Layer 7 of a small transformer language model trained on English Wikipedia (11 layers, counted from 0, width 64).
In attention head 0, each number of a token's query is one row of weights dot the token's vector x plus its bias. The head spreads its attention over the tokens so far by the softmax of query dot key.

Query weights of the head. A number n stands for n times 0.00083.
q0 (bias -0.611): 113 290 188 156 -5 -260 60 -179 -1 -92 59 82 197 -41 -70 -51 -184 -22 -70 55 -47 -117 -105 -55 147 19 88 -103 16 -109 80 -137 164 132 93 -126 -209 -126 52 -76 -49 47 -33 -88 64 -166 -124 -121 -155 -354 217 -162 36 233 -23 -113 117 -108 -38 156 -103 68 203 -156
q1 (bias -0.546): 66 11 3 -61 61 147 -219 -114 -77 -301 -112 -20 -169 39 -77 7 60 77 -121 -236 65 -200 -149 0 84 -181 47 -312 235 232 250 53 -70 71 -140 0 122 110 -138 93 135 -7 -68 -106 -42 108 -84 -162 72 46 101 -171 17 -128 -112 39 190 128 -280 20 90 162 25 -8
q2 (bias 0.073): -258 -55 -176 -44 -198 204 -190 254 219 35 72 196 -4 97 -25 175 -94 7 -1 184 -52 -40 -42 12 98 -116 -282 -179 8 12 -123 134 -169 -68 12 149 139 -152 44 -106 27 -163 -34 -239 127 -19 88 213 -263 -67 176 -35 6 35 -216 34 -75 -27 -171 34 -34 -88 143 100
q3 (bias -0.286): -147 -134 -117 -178 4 -230 68 -179 108 269 -147 -99 374 125 147 -31 -68 174 -94 -190 -27 -116 -142 223 197 339 316 3 -120 84 -21 91 -284 168 38 123 90 -321 -118 -220 -20 1 -98 -118 -55 -23 46 103 -5 246 33 -65 -198 -130 -46 20 100 207 -11 18 -172 -27 5 78
q4 (bias 0.645): 182 114 203 -73 -115 -106 32 10 33 -35 -219 340 41 18 132 17 -226 -146 66 26 193 -27 91 -70 -462 -287 -129 -183 41 -31 -68 -74 73 86 69 -46 252 207 146 167 -279 66 -116 -40 -95 -121 124 79 161 -53 -63 153 -299 65 -69 -6 70 148 197 56 -190 -68 -34 -20
q5 (bias 0.397): 250 -12 261 86 -268 -248 -138 -61 109 -37 -192 -59 -188 -18 -48 182 104 -43 110 -16 40 231 -146 219 106 -174 116 -13 24 254 -70 -121 202 -218 -174 -150 58 -191 -67 51 33 99 67 92 143 -68 298 26 239 41 30 -207 32 -52 37 34 -48 -121 -279 -42 15 -57 37 -151
q6 (bias 0.084): 126 -143 33 -109 67 -230 122 53 -89 -79 -62 162 -62 -300 -46 123 -210 18 -18 -165 -87 97 -20 -163 -38 86 172 -329 243 115 -70 -20 -179 -157 -132 -139 -20 0 174 -70 75 -144 169 210 149 -29 -128 20 159 -18 -49 -114 -58 329 -263 -14 -131 15 8 -132 256 20 58 128
q7 (bias -0.011): -128 130 -82 147 140 -30 -98 145 2 36 -114 212 -132 -233 -269 -60 59 192 52 18 15 66 -244 173 91 0 22 -152 -308 113 53 54 44 118 -477 -96 40 38 -142 90 -158 -99 -105 157 -217 -74 33 -153 155 -39 -267 45 -31 196 61 57 -226 -121 -36 387 172 158 -81 -43
q8 (bias -0.643): 105 -183 71 -3 -234 126 -273 40 -74 -72 -15 84 -158 -170 282 -207 355 70 -165 -208 -59 129 38 93 108 -9 197 -29 -70 -287 67 -67 -253 -350 -59 123 109 7 -118 -138 77 56 139 127 -48 -70 87 -56 151 -153 169 -138 63 -277 18 117 -97 -67 64 -140 -47 35 -6 -49
q9 (bias -0.531): -138 313 57 -57 -85 -160 -33 130 135 113 -6 90 -124 135 378 -149 21 91 -158 -115 -140 -35 -198 -120 -51 152 -278 234 -30 140 66 -105 104 -175 -106 -158 68 -36 -96 216 74 30 323 3 -94 5 -121 -94 36 -122 -37 34 -43 -12 -73 -277 -255 99 -87 -101 85 0 -70 69
q10 (bias 0.775): 171 76 -56 128 141 136 -18 -148 -17 77 -379 -4 -60 224 195 100 44 48 -13 144 -104 -38 18 -123 -54 -192 -163 138 -25 113 265 191 84 -26 -28 -212 -27 -125 -81 -59 -124 43 42 303 -40 70 59 -183 -156 -99 -119 -128 115 40 -50 167 44 113 14 270 142 -25 183 33
q11 (bias 0.371): 70 -71 -181 96 -30 160 -129 26 15 219 1 49 278 -34 -18 460 -20 288 282 -40 -77 303 8 -16 -229 -126 -360 -251 41 71 110 -77 0 -261 15 112 168 109 -245 -6 10 -41 5 51 -104 -146 -248 -117 -5 35 -2 -5 135 -20 199 129 24 -186 -22 -42 184 20 -128 -8
q12 (bias 0.551): -92 118 -41 261 -54 -67 280 24 51 26 -73 229 -169 14 -27 -24 14 -122 -19 55 -259 -90 1 -312 99 -276 148 -142 110 -160 15 -103 42 -82 118 166 101 -79 -128 7 -178 105 117 318 -5 53 171 124 -208 -14 -92 155 81 81 121 13 -86 -80 -177 34 185 200 -138 -207
q13 (bias -0.245): 57 74 -73 -417 49 54 -118 139 123 200 148 -147 -50 20 -29 -15 48 163 -258 204 7 -294 -80 73 255 -157 -64 71 155 -276 273 23 -219 74 -49 22 -205 -254 114 23 -44 89 46 85 5 46 -133 148 -53 76 -58 68 18 19 163 -99 46 -59 -84 -24 205 -97 265 -151
q14 (bias 0.323): -6 -169 140 110 -70 -28 -138 -57 -33 59 -3 69 100 291 141 180 367 26 74 -98 40 139 -111 -402 -210 119 -256 -50 -91 -46 -13 -159 26 -117 71 193 5 -26 173 -70 109 316 155 40 -241 41 204 -217 -138 57 -278 185 -265 -23 -95 54 -114 -209 18 -21 141 -139 -120 305
q15 (bias -0.436): -59 -150 -128 -26 -193 20 -73 12 -162 156 -98 -24 -65 -182 -19 124 -119 -140 -119 264 117 135 -23 -151 -78 191 -78 25 105 149 -62 -34 133 99 142 -36 137 -83 -332 24 137 -35 -12 -21 117 -84 236 -137 161 84 100 -142 78 150 153 -32 205 -49 12 92 81 -269 -110 -177
q16 (bias -0.290): 34 -96 -9 -6 -91 7 81 -107 18 160 -71 -68 47 34 -71 94 -8 -153 -37 -275 151 -36 104 120 -103 125 -133 -12 -36 -43 179 166 -148 -266 271 -78 157 241 247 82 -94 -271 -135 91 -102 -10 -21 90 -226 -18 -101 -77 -43 -144 26 -33 15 -114 26 12 9 95 85 40
q17 (bias -0.033): 180 -1 -11 -10 257 285 -26 262 41 3 -371 37 -71 -74 36 8 29 83 222 260 45 28 2 -113 -15 76 67 -321 13 35 1 92 177 18 -38 88 64 -75 -201 -15 -326 -46 62 -45 149 -27 -48 -148 29 -33 -69 -277 102 -135 -68 -58 56 25 -112 97 -237 -77 -224 159
q18 (bias 0.080): -85 -164 216 -35 -5 25 -100 -104 -2 160 -9 -22 9 -85 35 -20 184 275 84 110 88 220 -147 -186 -246 114 244 4 39 -175 37 12 -36 -184 50 77 113 -1 142 -26 117 180 -130 -213 39 172 -87 -66 -10 249 228 -307 -49 -4 -244 -240 -82 -17 120 122 -130 -44 93 -189
q19 (bias 0.202): 130 -17 -3 132 213 40 -348 137 -19 57 -237 -59 -95 168 -59 203 -17 139 -373 -96 -152 -95 -182 245 -112 -26 76 23 202 -34 -371 41 -82 -226 61 113 -168 100 192 31 -78 166 -59 -126 81 193 35 -49 -185 -89 4 -62 -18 -58 50 215 84 -64 235 10 259 154 -57 -123
q20 (bias 0.309): -111 199 -169 47 140 -190 -61 -7 98 131 147 62 79 160 120 65 193 -17 -83 225 318 154 -153 -151 -56 -120 76 -168 37 -94 190 181 -88 -36 -208 -222 57 71 17 37 -189 -227 100 -44 37 -64 125 -21 27 -158 78 -59 -79 -5 -124 225 -119 36 5 -160 -74 -194 -188 -137
q21 (bias -0.468): -51 91 -162 -9 83 -137 177 135 -61 -34 -33 -10 40 175 -161 258 81 -45 144 -133 -9 -101 102 149 -129 -55 44 -101 -239 -13 -11 236 129 151 286 -103 -344 -118 -82 -381 187 8 141 19 -223 144 4 -136 -52 -37 129 -94 -42 21 52 -204 -61 132 26 -112 278 -75 88 -280
q22 (bias 0.556): -83 42 -175 116 -352 77 79 38 12 143 -70 -83 -152 336 2 -58 -109 -143 -61 -258 -138 -9 101 -1 -111 103 371 47 -41 -129 111 -18 -121 -12 -116 61 -10 -240 -41 309 137 186 22 -36 -218 159 -101 213 66 -130 -43 -113 158 139 -144 42 340 -182 -116 151 94 -255 38 135
q23 (bias -0.189): -262 179 91 240 102 221 55 -54 99 -96 -82 71 -95 -75 -138 210 7 81 59 -214 287 -85 107 27 53 2 295 138 83 83 -167 -81 155 198 -29 -66 -18 -227 -73 -237 -373 -231 83 -140 69 -49 -95 -128 -12 140 -70 63 142 165 174 -116 146 225 88 -238 -61 96 89 5
q24 (bias -0.669): -192 89 -338 -37 273 -142 49 -166 27 -90 -144 78 -213 224 87 143 -108 40 -19 64 54 -102 90 12 35 -17 -179 -12 26 -124 -122 -235 -74 179 150 -134 -156 -6 -87 -99 97 247 -201 -86 175 -7 269 344 -7 -191 17 -37 -90 -114 -112 -49 -137 -4 -11 38 -22 -180 100 107
q25 (bias 0.680): -44 77 -50 -69 -231 205 -216 -239 26 186 -61 -68 -33 -33 25 156 75 -315 91 79 -47 47 11 2 -4 64 -6 -257 299 118 -92 79 178 78 -65 49 137 -65 42 183 113 -121 -14 -25 -138 -87 25 -24 123 -210 121 197 134 54 -161 -168 -67 -51 119 -62 -32 339 97 46
q26 (bias 0.020): -21 88 23 -189 38 -89 -110 115 -67 -190 85 -156 -21 -68 22 128 15 52 -134 -44 15 -49 -15 34 12 60 51 100 -85 105 103 -29 -34 219 43 129 -86 117 217 -16 -143 169 229 -10 22 -203 -97 32 -27 99 197 -128 264 -91 -298 213 -60 -284 -91 24 -69 23 -75 -119
q27 (bias -0.239): 79 -158 -8 77 -21 311 144 35 158 49 98 357 -54 125 -167 12 -53 67 -182 49 46 -187 -84 -38 6 -109 31 -91 -90 -197 -18 -30 -107 33 -188 -93 1 -149 24 -102 154 42 -90 70 89 -71 -167 -275 93 129 -130 -48 205 -59 190 193 128 -143 259 106 -373 -12 -68 -152
q28 (bias -0.166): -54 -236 69 24 202 105 72 -34 -23 230 -160 44 -80 -99 119 -149 50 -308 -5 -261 -70 56 -84 5 190 -147 -137 142 98 25 181 -6 110 125 -69 119 53 63 243 34 56 125 21 -111 -26 -68 59 -191 138 -175 -15 51 -106 174 -63 123 77 -33 -281 -155 -116 5 -92 -55
q29 (bias 0.069): -114 -52 21 -88 279 -29 57 -178 127 -1 120 49 127 -119 18 -1 20 -46 -246 -70 -347 91 -8 185 50 -113 -204 -117 -76 -322 60 -48 -29 41 194 7 232 101 -128 -88 -62 169 56 -339 -99 -167 37 170 41 -3 -115 -42 91 -41 3 15 -16 28 199 27 -60 -80 84 150
q30 (bias 0.062): -369 42 -197 28 187 -138 24 0 -166 -171 -172 106 175 79 -225 -20 -42 77 -3 63 54 -97 -194 -78 96 -119 -144 -10 107 -390 -125 90 -155 -18 120 -91 -202 13 233 294 280 -66 16 -30 84 -270 47 -217 12 224 42 27 151 -160 164 -52 23 144 -20 89 -16 345 0 66
q31 (bias -0.556): 245 35 -201 -85 -104 -222 -1 64 -116 -109 160 -42 -77 175 143 56 -9 -169 -137 -7 115 146 5 -10 199 202 111 135 86 -88 6 33 227 72 -201 -242 139 145 -190 -139 94 -196 -83 -133 88 24 124 -13 -193 96 243 -6 27 24 -109 -197 -227 -230 -91 4 46 34 191 81

Each question shows a short text with each token's key, already scaled and adjusted for position as the last token sees it. A number n stands for n times 0.0017.

Then comes the last token's vector x. A number n stands for n times 0.011.

0 "er": -116 57 52 65 -275 81 55 -68 -265 -154 263 -38 -180 21 -203 -93 41 -25 37 49 76 91 25 51 -305 196 158 -187 -182 -191 184 248
1 " e": 83 30 -23 19 -145 -29 12 21 -60 -77 79 -2 -306 11 20 113 67 19 187 73 -2 45 -262 -82 55 -153 60 -75 -140 -115 241 136
2 "ver": 192 131 32 116 12 -295 104 -69 -18 -7 -1 35 -371 168 -6 160 219 134 106 51 -108 77 -255 -8 42 -179 31 -16 -76 -103 128 84
3 " (": -85 -19 166 30 -220 -143 96 -103 -84 17 110 163 -117 135 -142 82 152 -14 59 85 34 132 -231 -126 -41 81 97 -153 -167 -105 292 52
4 "17": 128 -2 86 52 -244 -327 25 33 -34 81 -129 128 -140 17 -79 109 248 68 198 156 8 28 -288 -92 -57 -114 28 -105 -22 -7 317 146
5 " y": 111 24 -124 -8 -125 -97 79 37 -9 -108 -27 -42 -209 -19 -9 185 207 61 -7 -11 109 41 -352 -311 -15 -21 -186 39 35 -18 34 141
6 "o": 167 46 -6 133 -157 -271 23 -246 144 -42 -151 9 -244 -98 -101 151 309 70 146 23 8 91 -152 -182 -57 -32 -66 -191 -5 82 114 202
x: -24 86 -105 162 -51 -80 -51 -29 -1 34 78 -3 24 4 19 -66 -34 -142 52 103 -78 202 157 -32 35 84 -252 -104 89 -8 -14 386 -46 -123 135 -46 99 44 -21 60 1 -132 25 -27 11 26 -41 -60 -209 45 83 -217 -37 23 -77 -50 -26 76 98 -166 49 219 67 -7
Which two tokens does the last token look at most, in order? 3 " (", 0 "er"

0 "ult": -120 66 62 59 -274 89 65 -52 -263 -136 258 -47 -171 25 -206 -91 37 -25 32 50 72 100 33 51 -304 194 166 -199 -178 -176 179 246
1 "on": 98 172 152 183 -331 -54 152 -65 106 67 -161 -45 -151 159 -160 117 258 24 -89 -144 -65 128 -29 67 29 18 62 -235 13 26 119 70
2 " (": -117 -24 156 77 -214 -96 142 -63 -53 44 42 89 -62 164 -140 26 120 -38 84 53 121 150 -157 -70 -42 10 68 -115 -195 -129 311 72
3 "1": 30 -10 -97 -25 -230 -278 -23 -6 -65 -28 -105 138 -249 99 -219 129 113 -18 163 139 -36 -46 -201 -56 -14 -58 14 -10 -125 -67 376 41
4 "9": -13 32 -231 32 -126 -122 107 -60 -10 96 -78 42 -248 -6 -103 174 173 -11 19 143 -22 -286 -209 -267 41 -59 -6 -33 90 -116 229 49
5 "25": 129 42 76 51 -113 -205 194 -212 78 45 -239 -71 -231 80 24 28 285 -103 83 228 55 -236 -225 -236 16 -35 55 -82 95 -63 259 138
6 "–": -49 55 0 38 -139 -138 193 -47 195 -22 -156 125 -286 78 -20 130 146 -36 -94 183 3 -125 -370 -207 9 57 46 20 87 -87 307 40
x: 128 156 37 -131 130 16 93 -103 -204 80 -169 -101 -12 -24 106 -117 3 39 -93 205 -131 45 71 -106 -64 -59 -141 145 59 37 -79 277 -12 -61 -1 -57 -11 21 163 138 50 -78 -104 -75 -142 -203 -63 110 -25 212 -18 -7 -47 27 29 57 5 -78 73 54 -68 128 -81 37
Which two tokens does the last token look at most, in order? 4 "9", 0 "ult"

0 "ult": -120 66 62 59 -274 89 65 -52 -263 -136 258 -47 -171 25 -206 -91 37 -25 32 50 72 100 33 51 -304 194 166 -199 -178 -176 179 246
1 "on": 98 172 152 183 -331 -54 152 -65 106 67 -161 -45 -151 159 -160 117 258 24 -89 -144 -65 128 -29 67 29 18 62 -235 13 26 119 70
2 " (": -117 -24 156 77 -214 -96 142 -63 -53 44 42 89 -62 164 -140 26 120 -38 84 53 121 150 -157 -70 -42 10 68 -115 -195 -129 311 72
3 "1": 30 -10 -97 -25 -230 -278 -23 -6 -65 -28 -105 138 -249 99 -219 129 113 -18 163 139 -36 -46 -201 -56 -14 -58 14 -10 -125 -67 376 41
4 "90": 52 131 -129 -6 -145 -177 8 -116 -88 59 -116 41 -129 78 -169 150 274 -70 64 176 75 -262 -103 -166 38 -94 56 -3 40 -87 407 78
5 "3": 80 -35 61 22 -89 -160 162 -205 182 22 -206 -65 -158 105 -27 75 302 -47 15 211 98 -256 -247 -179 -4 -14 59 -116 96 -48 245 78
6 "–": -29 19 -9 16 -104 -130 154 -46 217 -49 -149 110 -237 68 -52 135 145 -16 -136 172 -3 -129 -356 -208 -3 62 18 65 89 -77 339 26
x: 137 151 49 -108 121 31 129 -111 -195 75 -187 -133 -14 -18 113 -142 -4 -4 -134 217 -110 40 95 -78 -24 -54 -127 132 49 -5 -105 232 -42 -78 -13 -55 -18 33 149 130 58 -50 -99 -56 -123 -206 -41 98 -12 218 -19 -2 -12 42 22 58 33 -64 48 41 -77 149 -89 23
To which token does the last token give the most attention? 4 "90"

0 "ot": -117 72 56 55 -279 74 67 -68 -251 -158 275 -39 -167 11 -204 -82 45 -8 36 47 80 96 9 51 -304 191 151 -185 -186 -181 179 251
1 "ed": 16 133 22 8 -192 34 121 -141 155 -22 -37 -204 -83 -31 -237 215 191 -109 151 44 -110 148 -76 35 -27 -34 4 -107 -56 -29 75 106
2 " N": -92 106 48 134 -255 60 43 8 44 -130 -101 -44 -39 43 -81 138 54 -18 33 71 18 60 21 -88 -111 7 101 -4 -76 18 67 228
3 "P": -7 -37 168 50 -213 -72 111 74 160 -42 71 48 -144 160 -100 195 236 40 44 184 -31 -66 -2 -109 31 -152 -3 75 -286 -11 26 206
4 "S": -50 -61 152 113 -105 38 158 -57 118 -107 91 49 -213 103 -165 104 313 -30 -51 156 -118 -169 -21 -159 43 -43 -35 65 -98 -25 35 187
5 "L": 36 -5 186 122 -128 -18 167 -33 184 -80 -44 23 -118 94 -188 138 303 -175 -78 279 -19 -86 -2 -123 -116 -36 2 37 -109 -35 -39 212
6 " S": -43 -34 98 121 -153 -67 43 -254 32 -113 -173 -86 -239 89 -233 79 -27 -21 -2 32 -89 -111 124 -60 -8 38 88 58 -73 41 80 154
x: 31 17 -84 -4 -63 28 41 -24 -112 37 -34 147 -10 68 -54 37 -29 -49 -97 10 -82 19 118 58 -147 -2 -29 164 -11 176 -9 189 -120 -162 -12 -52 95 -32 72 243 -45 -130 -60 8 42 -127 -56 204 -144 96 -60 -20 -49 143 -117 51 209 -191 -9 -98 -58 -93 167 66
Which token does the last token look at most, and with what share of its attention? 4 "S", with about 40%

0 " F": -119 56 46 46 -268 81 73 -57 -262 -163 265 -26 -173 25 -205 -85 40 -9 37 56 98 81 31 44 -326 194 150 -174 -172 -189 192 241
1 "ult": -13 97 86 16 121 110 91 -161 288 165 -107 -153 -341 27 -148 93 211 -8 187 198 24 -55 -46 -142 29 21 -16 -122 -14 30 -247 248
2 "on": 80 -12 194 113 -236 6 213 -204 118 -109 -117 21 -120 82 -110 42 249 -68 44 114 -70 -47 -41 88 -17 1 148 -157 -68 46 -30 60
3 " (": -102 -74 126 64 -180 -98 165 -66 -38 -3 62 102 -55 153 -148 16 101 -26 53 71 153 86 -137 -93 -93 34 63 -58 -186 -122 314 29
4 "b": 64 22 -173 75 -168 -126 6 45 -119 -62 76 20 -193 169 -11 119 68 60 226 -160 81 30 -112 -53 -198 -34 -26 33 -187 -130 154 84
5 "orn": 115 168 -137 -2 -217 39 143 34 0 76 39 120 8 153 -239 112 272 -77 66 69 -136 109 -40 -103 -152 94 76 110 -47 -72 76 92
6 " ": 85 -125 -100 27 -144 -231 102 10 67 -8 -186 -144 -251 175 -176 14 148 -161 129 107 -76 -52 -36 -74 -54 48 58 16 -12 -122 249 96
x: -113 61 -2 -9 -50 -25 235 -72 -13 74 81 -92 -103 -67 -29 102 -84 -78 -37 98 10 -21 67 -45 -118 -164 -93 117 -51 -71 -130 274 35 14 -167 -23 -53 98 193 67 -23 -17 202 199 3 -140 -171 116 -34 71 -106 56 -22 31 -75 -19 5 -29 62 92 -80 198 48 65
To which token does the last token give the most attention? 0 " F"

0 "end": -112 65 43 65 -282 79 67 -53 -260 -159 257 -40 -176 13 -203 -86 47 -31 29 50 77 89 26 59 -320 185 157 -190 -183 -189 182 249
1 " of": 32 12 -39 26 -278 -95 298 51 -13 29 -11 -109 -154 6 -224 127 148 -24 185 -17 -18 206 -111 9 -129 -176 113 -101 -189 -199 -20 128
2 " the": 50 42 33 21 -188 7 108 39 -171 -21 162 -64 -240 95 -234 2 48 -33 54 113 98 115 46 13 -115 -32 167 -88 -125 -119 168 153
3 " ": -14 -79 9 -54 61 -14 -28 4 -62 -34 -199 -165 -232 18 -196 52 -3 -76 53 55 -97 -196 -216 -44 61 -43 184 -133 3 -219 164 102
4 "2": -123 -135 -48 52 -23 -152 -100 115 -73 8 -96 117 -267 -24 -181 128 93 -30 82 122 -36 -170 -275 -31 -12 -121 106 -10 -83 -97 136 55
5 "01": -119 81 -42 16 2 -97 64 -28 -53 -121 1 109 -172 -137 -78 175 242 3 64 132 14 -334 -184 -105 68 -64 13 89 11 -157 344 102
6 "6": 160 -1 67 4 -12 -72 179 -63 153 -17 -84 1 -180 86 -154 28 198 27 -133 300 -19 -273 -187 -15 -61 5 77 -117 -2 -218 79 150
x: 285 141 -33 -171 -65 -73 -135 -37 45 127 -112 -97 57 18 122 6 -149 29 19 -64 -2 -53 120 -63 68 23 -230 -88 126 111 -157 189 65 -50 -149 50 -76 58 78 18 -126 114 -93 10 180 -42 4 -51 -12 84 -59 92 -91 28 -41 173 160 -55 -73 60 -77 78 -88 73
Which token does the last token look at most, and with what share of its attention? 6 "6", with about 40%

0 "1": -123 51 40 42 -277 75 64 -51 -258 -152 266 -20 -170 27 -199 -84 46 -21 33 55 87 77 28 39 -325 202 152 -176 -173 -194 204 245
1 "7": 32 33 -121 -23 -160 -156 148 -125 151 125 -186 50 -261 -8 -24 178 216 -84 83 212 -86 -301 -239 -211 74 -74 55 -25 111 -107 284 87
2 "3": -15 0 -27 1 -156 -107 166 -169 199 106 -205 -38 -197 -15 102 94 258 -80 42 107 111 -327 -282 -262 -25 -108 99 -116 107 -209 213 151
3 "9": 19 -49 -67 70 -160 -72 185 -146 199 133 -157 -56 -227 16 60 86 218 -84 -113 57 30 -364 -237 -223 -40 -77 26 -80 104 -173 154 129
4 "–": -31 -19 -18 -34 -190 -93 150 -38 282 12 -150 124 -215 27 -28 134 89 8 -207 102 7 -160 -331 -150 -59 38 65 86 77 -170 265 93
5 "1": -7 -95 -119 67 -222 -238 -57 33 3 118 -107 157 -274 17 -161 18 137 -122 -14 62 -62 -197 -241 8 43 -21 -99 68 58 -91 327 89
6 "8": 26 -4 -157 -2 -145 -167 79 -120 74 171 -144 67 -252 3 -48 170 200 -12 -57 117 -47 -314 -161 -193 80 -41 29 67 199 -192 305 126
x: -66 153 -14 51 131 -1 -261 -168 21 207 42 32 8 6 14 10 -106 -59 80 1 -24 107 -42 -94 -33 -68 -121 180 -53 -39 62 160 3 -93 -112 -52 -34 87 102 38 95 -151 -154 13 67 -298 -98 -61 -69 104 112 96 127 -1 100 187 -59 -31 49 110 -121 75 62 -86
To which token does the last token give the most attention? 5 "1"

0 "ague": -119 60 44 47 -280 79 66 -58 -261 -158 281 -24 -160 19 -204 -92 49 -13 30 70 76 73 11 35 -318 192 159 -183 -183 -188 196 240
1 " f": 104 -10 -55 8 -191 -127 13 -62 -63 -55 41 60 -327 156 -27 147 95 90 120 158 126 37 -261 -75 -134 40 118 74 -95 -97 111 25
2 "oot": 50 167 155 59 -282 0 183 113 181 -89 6 207 -121 -51 -123 255 199 -9 -20 298 -126 91 -217 -100 -14 186 -112 108 -37 -5 9 213
3 "ball": 53 -41 42 20 -252 43 24 38 17 -118 13 65 -11 20 -220 212 126 -86 -153 134 -182 -11 -74 -12 -42 97 35 11 -132 -69 68 116
4 "er": 56 -32 -6 129 -242 -22 -56 -118 30 -58 25 -4 -244 161 -93 71 159 -25 -194 97 -115 85 -39 33 18 105 65 -11 47 -156 99 79
5 "\n": -142 65 53 69 -307 -91 44 -11 -17 50 -83 -8 -105 -24 -90 98 96 -2 -51 51 25 50 -29 45 19 43 31 -113 -116 -221 329 118
6 "-": -19 33 37 -69 -107 -15 137 176 -96 -20 152 23 -174 -144 -42 179 67 253 -105 -77 149 -37 -182 110 -30 -58 5 20 -185 -297 383 72
x: -12 -63 -170 39 8 41 -119 21 35 -12 -185 -65 -68 -69 -28 4 -70 -222 78 135 152 52 152 -136 13 -104 25 -45 17 26 8 244 162 74 -84 -51 91 -56 -5 186 -115 109 -38 -100 -4 -55 75 -16 224 256 -32 46 25 -96 15 105 100 -200 -22 40 -24 37 -125 -19
To which token does the last token give the most attention? 6 "-"

0 "a": -117 57 54 58 -272 76 64 -71 -266 -152 264 -40 -170 20 -207 -96 47 -25 30 53 81 88 38 52 -312 192 152 -189 -181 -188 183 251
1 "\n": -191 101 76 -17 -247 -64 124 21 49 89 -64 -60 -121 -17 -161 94 99 26 -35 -8 35 52 5 52 11 14 5 -114 -146 -200 240 190
2 "==": -130 27 90 -142 -73 -24 50 110 -224 -21 217 -20 -89 44 -140 66 67 188 -26 -114 45 50 -28 -53 -150 67 4 26 -115 -235 302 57
3 " F": 16 45 28 111 -176 -132 -22 -106 -178 -127 -23 108 -269 132 -222 174 19 184 70 180 107 13 -203 9 -187 106 105 -26 -54 -99 190 50
4 " ==": -108 111 140 32 -14 4 44 -83 -169 50 175 -34 -170 69 -72 43 67 111 -78 27 -156 -24 -127 -96 -81 157 66 -37 -150 -176 226 1
5 "\n": -85 98 137 62 -116 0 -9 -152 -65 15 -65 52 -130 42 -105 184 132 28 67 10 -109 55 -139 57 51 28 109 -143 -184 -187 295 91
6 "-": 65 65 41 32 -35 -5 126 52 -148 -6 24 21 -151 -78 -132 187 102 200 61 -149 137 102 -158 112 16 -19 -19 -120 -288 -220 313 130
x: -83 -19 -113 28 -4 -47 -45 -80 42 -51 -70 -111 -37 -120 43 45 -10 -155 15 107 154 60 238 -157 -51 -98 36 -104 37 -1 -55 198 155 53 8 -58 85 -38 -100 266 -65 10 28 -160 -6 -52 148 30 156 244 -3 23 112 -80 -31 10 88 -147 -50 -26 27 39 -32 -98
Which token does the last token look at most, and with what share of its attention? 2 "==", with about 40%

0 "er": -116 57 52 65 -275 81 55 -68 -265 -154 263 -38 -180 21 -203 -93 41 -25 37 49 76 91 25 51 -305 196 158 -187 -182 -191 184 248
1 "\n\n": -163 137 97 -68 -82 35 159 24 -52 33 -31 14 -148 110 -175 104 119 90 48 -95 56 -23 30 9 -102 69 -35 -125 -175 -217 295 54
2 "==": -132 70 98 -80 -72 -36 78 102 -226 -41 163 -4 -127 50 -184 58 52 155 17 -128 1 41 -39 -50 -114 99 11 -48 -145 -203 305 41
3 " D": -54 94 133 94 -250 42 -85 -31 -15 -210 -113 37 -184 10 -173 59 24 97 10 89 31 -7 -104 40 -177 58 258 -75 -64 -189 218 23
4 " ==": -132 28 135 87 -24 -11 61 -29 -170 45 100 -36 -158 62 -63 26 74 96 -107 -72 -127 -19 -45 -77 -67 122 50 -24 -167 -168 244 18
5 "\n": -94 75 152 63 -148 -5 -4 -111 -78 11 -66 82 -117 20 -92 169 123 43 58 -23 -117 69 -117 81 30 17 110 -129 -214 -216 290 108
6 "-": 70 52 64 41 -43 -7 120 64 -152 -6 34 14 -135 -93 -128 186 94 215 54 -141 135 101 -155 110 14 -26 -18 -104 -293 -223 327 123
x: -93 -27 -130 28 -8 -42 -42 -61 33 -50 -75 -128 -29 -120 36 51 -5 -162 11 102 143 62 229 -159 -42 -94 45 -95 29 -2 -60 208 151 57 4 -39 87 -29 -99 266 -73 19 1 -152 5 -46 153 23 160 239 7 21 122 -86 -27 8 93 -150 -61 -16 22 44 -36 -100
To which token does the last token give the most attention? 2 "=="